Layer 5 of a small transformer language model trained on English Wikipedia (19 layers, counted from 0, width 64). Numbers have three digits each and are written without spaces.
Take only the direct path to the model's output, skipping the later layers: a vector added to the residual stream pushes a token's score in proportion to its dot product with that token's output vector.

Output vectors of the tokens that the questions are about. A number n stands for (n - 500) times 0.0067.
"inomial": 417554380368441319268330459438385648529488711265632538563446552646562412487699375593462694316385355543235507468558381493664590684522338346554581657469572286647434666483540733599361552715431427
"Year": 500555369311403399363524599420390403618432641405550469568426587644504475572576506512600565329466481481375344538609453560582656681686320342433603510421396426645578556524503544601544559678528364
";": 334495239252344178135360625409372452730544729228391664732327406645591269437584079849730842238298488474025452560800278543900782897748300224509858626408406143844757885388758625726412461899361361
"ović": 420485478300392369347560647525411444596516538460490557436422487540560361411496427623597583494528517551285483549487463483696707749710304440461600679449533412616660512442644446527496575661469394
"lin": 396535472558551468488474608530558560492576451502460611568484513563468497472612476552573515479553451526392414497443486428552585564515332442587525445534455482448443494572525544566391552603395446
"now": 429415401617565313342584556502466530614549564530472483640448423413661426429495443503628541436396480653372445546485459457583598607537493420451610526551482511589611621457612446581437482636413555
"rthropoda": 268430423308271355387417567627468565566489665366440785706533497475531317494510187662539685306331474541123601393716340562629559613691300314513711549507526200768631748364500514742454601794490396
" SexBomb": 341495249254350171139367624401373457722544727224387658735318412649586279438583083845727845240300488474030447555797275549896779903754297227509848625414412153841755881389755624724413461895362357
"тыжащ": 339495240252344178136361625410372453729544728229391664731328406645586269437583080848729841238298488474026452560800274543899781897747295234509858626408407144843757884388757625725408461898361361
" Location": 372452413421383403340383395447484542512453658378483583659539439487551512544480318649596396430479434500331504620548479528530569639496386542528595531471515380624610598511433508573522476663349549
"g": 340495240247349179136361619410372453729544728229391664731328406645586269433588080848729841238298488474026452560799274543899772896747295225509857626408407144843757884392757625718408456906361361
"keeper": 390545355287446286264374618567389470616563474408426500488480442545620404407606444730440655650567464461324468509599476532571675628596541346554606573423392397623466620407605517637419552650367533
"8": 334495239252344178136360625409372452730544729228391664732327406645591269437584079849730842238298488474025452560800278543900773897748300224509858626408406143844757877388757625726408456898361361
"k": 334495240252344178136360625409372453730544729228391664732328406645591269437584079848729841238298488474025452560800273543900782897748300224509858626408406143844757885388757625726412461898361361
" members": 536431426462448371451472545532546529514556584469467366599488485541505436487548437574512584414492427488352370541589447503619633572494490412639435592446476509649603616482534553637467595506456449
"utter": 397435509471431335362451527452472502464559644471413654587452550491584325424593411636584613434437423568363419402627463432528665709500424362339529558435490494506592693438571430523518560665458431
" Тэ": 339495240252344178136361625409372453729544728228391664731328406645587269437583079848729841238298488474026452560800274543899781897747300224509858626408407144844757885388751625725408461898361361
"less": 475525503379420381374539602552497514662563503512394526603345622566392524466546411583552588546498403502240363445559489339507558605677376286554616486550451349479386603496529594609480504583413492
"\")": 504438371561509182410519546418438291771560595393426618519322397490427312619625423612631638274391497362201666488652459376661553643603543441373727592577356312678605695471542401523340540640382403
"})": 509563355478572286443505619364409469553682705486562682636394385486547520586531349581478663302301432564287500540691422457733668726514551445450652480477432380654579618480577466361450467707513321
"p": 334495240252344178136361625409372453729544729228391664731328406645587269433583079848729841238298488474026452560800273543900781897747300224509858626408407143844757876388757625725412461898361361
"лъагъу": 339495240246349178136360625409372453730544729228391669732328406645587269437584079848729841238298488474025452560800278543900773897748300224509858626408406143844757877388757625718412461898361361
"ult": 515585397581496371424460541482573412505580620398431537531411479507569372467630442562664647550397500535338356427491485352638584577527400464446589572431361411533663448565418477593535481657426451
"log": 480425428385506339410502504576528534461650585421448551536505401434595467378600467589584497441384448500310397476531484439412489504549476489500549462513338477573585490554356579677455493631464500
"===": 556419359469554464458511536484565386596515572330523477521333399520391214539514536409643528369529546460332538549595489413557668647617630476601583381350526426613511500520599553487479494569445578
"ón": 500451472368456491375514513355363432647502497448394485550441417523508393552580380662531560491452553393263283545490475468550677711566428436351564618412498406635596582558440473622491433673431345
" themselves": 453594385403421310362439596453454558507562584355463457582452569437447413505577453667562667379402515511321325391533409454626511601519491431537555637513433473545626658477576468634428518533476423
"z": 339495240247344178136361625410372453729544728229391664731328406645586269433583080848729841238298488474026452560800274543899772897747301225509858626408407144843757884388751625725408461898361361
"esh": 433425416453401309488586583515372544511473596454401393585428530526588400570486331754675652406546478468390473403470459500672597603594454291374545434481618413559547640433551455699506612665395417
"des": 577473511491451348331427526523480598536469567447401502583438403611472322498416450609446534393418569632396460423551467449653525515602529434483487521456534464634465470600615447737463476620441423

Output weights of attention head 2. The head adds the sum of these rows, row i times number i of z. A number n stands for (n - 500) times 0.0019.
o0: 622464477448481584593514193650399445491478706415682379438557586551562518424669621277418725518472506447732441511747472662548398529791468545719230540398489426519549375616513457347496566416502566
o1: 642443377516655512403560324362583547510642558406468569413493458509429596435597454425421542634369577528554405326392456504339364305383771413453568607496343534295419354576546556358389392783466422
o2: 369428611491728378391537360644522357494634508476606308385506702556504661418422459363576430624517484531440677534409466896397532399514653545380631442596539512487414555646373600408585596419666433
o3: 351288413558399540354441518571489650322495715290474453677368521441554560370705416613607474389238666571353566210560410368480604600247438519625540609486560523556401425496289668629359501165628614
o4: 516405645515486497465669444478374552541521471551745346379551456505517441529910488446642457391692424437472698363329362567338494623317409286794317505308456556578441439466536496533548540589440335
o5: 525534787793654398566620818388637522589414396424370529446211292337604375532483552600385376656417498563596706482408637479505511483372635584582587520497449509570542570489656605516421597771584396
o6: 492388539437539654616512404452466588395457717752480286348292251469441646648575472507639439381324540424429546644432267627321432433416448594582390648418548666455337417664401368571336562613473481
o7: 555594735462425360357411511580673340668357521568638496436413371505476329886653829316506602147585538399415365533361599323396348391570500301434709450493345263561588369624553469489655501303409358
o8: 476617601359497265699593587634588527567365267455535563591463567537596569605590698316332695621294451596595423485607628380443645492733568643479402578464473452583609650598563614303477412303444560
o9: 617536550478626398633342611530357544278620503526576470575394477673554371447478421429581781517462422579663501382589539541658494389468331706408405493472682753396468351447463534452480662380431459
o10: 253502380569433763501518294537575430714497502378512452515499370305527492432498588661419720583609463551263551513576746566408462587495365474596501495484414305513688435271566393354465570577225517
o11: 506747333603836380591521411325311580415446488624740452590605608574457736388423319286388303402573302476413655577562423581582463499511573375307518374716606539439491436327364534535570389494814541
o12: 475594699697436277522440504360584521528594572495579593487538397497530585510450463400519458472493532665759469547574514601331414446639461728386545303450296590521544537419517242572618471434504497
o13: 621369321643598450436571409453577472417614563465674587398460599514468743715591261432260598282401467649548497439452531547518315576439575514649403339559342532402606478297521290276510466406348489
o14: 606534588197507593415502425593448385630418868639464488367538645371434481644782276530388464499422534566597626535509818726397623410547321493601428456550530587605751439496449587394643771450359536
o15: 698365773617639482332611417481804528339628503344602886630645645543681492734582461398629511435458516431420537486450590456544560475482419316592612527550491741359471583433504455409464374349278546
o16: 289329515569507490649403550469424526585495632301586610793482361471526575571391335544570592527452560570533541435723606531487416516614442630429590401511387550631492470422467494682495499448518474
o17: 510432572458557520472433295602553301579347603464512334462449362593501298474462602403411547557508529541434732741500359746552583468446504562540409530554521513866462381503450569651603428633477450
o18: 560466439677463535641377562358612545536674548598470559708455385460544360610549627519386551517515547559497605418497630524520360633513369557420500531455487500392639641404566465351516591531426474
o19: 460342101606360597427423514715750528441482628575266183710590656497548352608437440649352615320447450527284427462476629256531343481538486361642530397444428412547515561554569418642453622452366597
o20: 469600605501714264276499508572424324280604597410816563573432751690548394534434430720354649654493499582401538329624467673664389745574544566594665489406286633557674615532475215582483348473664246
o21: 305568528523490431626482441530671353669612620393556459592478424384632382291695495540358572491269355581489424544542406611517625426317579550451567434533631450417545672552402587551435358596554582
o22: 622412545468607550592563561390723464610503419578548640349530402574651424663518572420372606622499590543446408029510506359382577505498533660514527408572642438554552465564689725457230327248467486
o23: 422447528429464518506480463411367481508411436602578520465727464317475440495661464579547526393601396576457351565352470372336510467422542523600581588622431562427355589747574652442574293454649508
o24: 572613589485474432568561387584552716315712410560592342576666635615418557537424626491590413451632589422580414455545549632527420508592340268424569533466425424363484393614641455587399527295640474
o25: 299652411455541543808386342445386401448306508296461518354373469777319459381479554454350531542518546368629489546185425626374395628648538432238432515464265545349491420551599530424560277449693518
o26: 378470277438669624401648615541655513663364726591741534450514516409511622418411581578142344522414542638479552302519633571556444376452516494493477541442351439596556472482580461528508307356414601
o27: 581472443420460507448530365654353416305588670628354429588446756561574386436696412482450415384379590322491284487471448652506392589509564655590273596514415361282440392438534317530122771497407528
o28: 373408490349407586436722439520963649590382489787528631429403523416533444502633559458551445669530804501591530341374582443557467539432466615624462572396516575506505340479585427619541678352451491
o29: 402240437394684574393593458470342346358468284352406562456393448675451255533494464710479480539477686424524614667501471654370269540189378499236612496675527172401455408383406512544578700490549674
o30: 611509684352431516453586689441391471628482505337383573355395530683558431694718460612541435643506386610831506574374525668558429599290528624265655537433526406603606443610475484564554644623540559
o31: 477451625620576542650329673526448681182470615325595507498483535411390534521487498557606383644434478460610525531498606610221236568436488728541538542604514490599471527472479416396315448445532576

Each question shows a token from some text and the vector z that the head gathered there. A number n stands for (n - 500) times 0.012.

"==": 493475482531481500496514483462476426531522499515536548502573464461466580541479535524535498462472
Pushed up most: "rthropoda"

" The": 509556444525574480495546446447406447534500478512560530525594401432518546478482491586534458488439
Pushed up most: "des"

" |": 498448556558562515522458490436491486417458557493487461563536426489438495414337436504573569506582
Which three tokens does it push up most, strongest first? "rthropoda", " Location", "esh"

"mount": 520542489528523499496466459498468520459495508488532517498512521438477581498459488544458516508458
Pushed down most: "==="

"s": 641421494575497430458585511444434499439523476557540455474536571532604504502468383497494483548501
Pushed down most: "now"

"3": 513522515509460513544489407518486458527575545562538540501433496455511510453513502541516510538516
Pushed up most: " Location"

"ad": 503505443549510508483487453567486450497524534503523450605476490482490535449441567495574542567478
Pushed up most: "utter"

"ity": 471539537586491529508519525417461485460481512491459453471547498522583494530516519540471441452483
Which three tokens does it push up most, strongest first? "less", " themselves", "log"

"ist": 608475508496563454550560486401485504562437561591413507504570492587539497502425610388496382598456
Which three tokens does it push up most, strongest first? "Year", " members", "==="

"id": 617505432623467498504482451479541472451449467392439410443518502511478554497473509655631531471519
Pushed up most: " themselves"

" the": 583467461578549473464582487465458554533444487434525480464492463509427552530532522604530594542532
Pushed up most: "Year"

" not": 454445437453540489436448572462495529508489465460507443502549499477522423607518431484472464580460
Pushed down most: "log"

" A": 525560405553486534467510540532543465531481516402502472522488488546537492469475528561575489500504
Pushed up most: "ult"

"N": 479481512519475534501555483469512499478519494475549543509477471522548472501481527479552495502498
Which two tokens does it push up most, strongest first? "\")", "==="

"1": 503493482494496494512510468495450483495477477474545499515528479440507511501493516516519485522503
Pushed up most: "des"

" used": 458460453496517459497469528472541512500469501473492447493572459464512457584526457514466483572516
Which two tokens does it push up most, strongest first? "esh", "less"

" ": 500497476490489499502508479497461491500478473476544492518531488437505507506497508504513477528499
Which two tokens does it push up most, strongest first? "des", "esh"

"6": 519501436509519493542464456512485503451563523545537521502459515405489552472422477509580511523487
Pushed down most: "keeper"

"ri": 505482496515516480534497476453453471479480521508466485461540430527502487536497502515483470544505
Pushed down most: "})"

" Yellow": 532555484520555486566461455485507519459516544531501548462458516482518545455486487535493497531501
Pushed down most: "less"

"oma": 500591434573473512506502509457470495516477526375463434524534500561470515496436558541557499511503
Which two tokens does it push up most, strongest first? " themselves", "log"

"head": 518546472500554512546483479434513533469489514490512531471472521447499546453455473479500453531492
Pushed up most: "ón"

"a": 523582408561490515605584433445438453517471488366521490460498487553513478478452555543548505516479
Pushed up most: "des"

" red": 537478510497519462550509462456468512514473541500480525488509486493513505514524524483477472565516
Pushed up most: "Year"

" a": 550467471465578509434517451464504555559455473481561463503504424525479508524528443442451555497472
Pushed down most: " themselves"

" post": 546542462566488506513525444454498463480531482530526537535514499491561561481528492502552449458462
Pushed up most: "==="

"st": 499572455503457562521654427534582500503448468438490455509501557474564482321542441527473451647494
Pushed down most: " members"

"ent": 483472529540457463510504484521552462499437492498514504489474465492585507503572489563506492498513
Pushed up most: "ón"

"ly": 464764475644482422610539473470386514511559532380497508431570501525526459442447689620413488510565
Pushed up most: "log"

"al": 466482539501451527510467496588515483561533524522503508574491497462470538435462551482498455471485
Which two tokens does it push up most, strongest first? "})", "now"

"in": 484675418547426600458575359424483455443606520520550534490539602511604590494539499562509454472513
Pushed up most: "\")"

"e": 627389467601556504455653454477547660547421498419457457412448478571377570577564469609521673578591
Which two tokens does it push up most, strongest first? "Year", "inomial"

"2": 491483481489509492482510499477450474508490469478559497529529471442508502524510497506516486514489
Which two tokens does it push up most, strongest first? "des", "esh"

"0": 510488480502503477503514474488444478495477471481554496512536473440512510511498508524520488525504
Which two tokens does it push up most, strongest first? "des", "esh"

"com": 445472465558440551521585492465485401453522473534630531564474422474545492473467534499575552535450
Pushed up most: "\")"

"it": 459552413494544558455519519479617417488418569341368415514517505561519575461344536496594509525564
Which two tokens does it push up most, strongest first? "keeper", "ović"

" electoral": 523494512525521502461546481515452458480542486450512564509596428433474564544458549558506441486463
Which two tokens does it push up most, strongest first? " members", "des"

"IP": 551558467455436542520434464529530479563568502507534453604502492494535470487455575563567514491492
Which two tokens does it push up most, strongest first? "})", "now"

" Bar": 504501458471615499540458530508606363452346659487407505530458529435448556330422523476541496632497
Pushed up most: "ović"

"se": 558522471527520517473551545479442480482444551527413496473528558492503495535499505561516446524442
Pushed up most: "Year"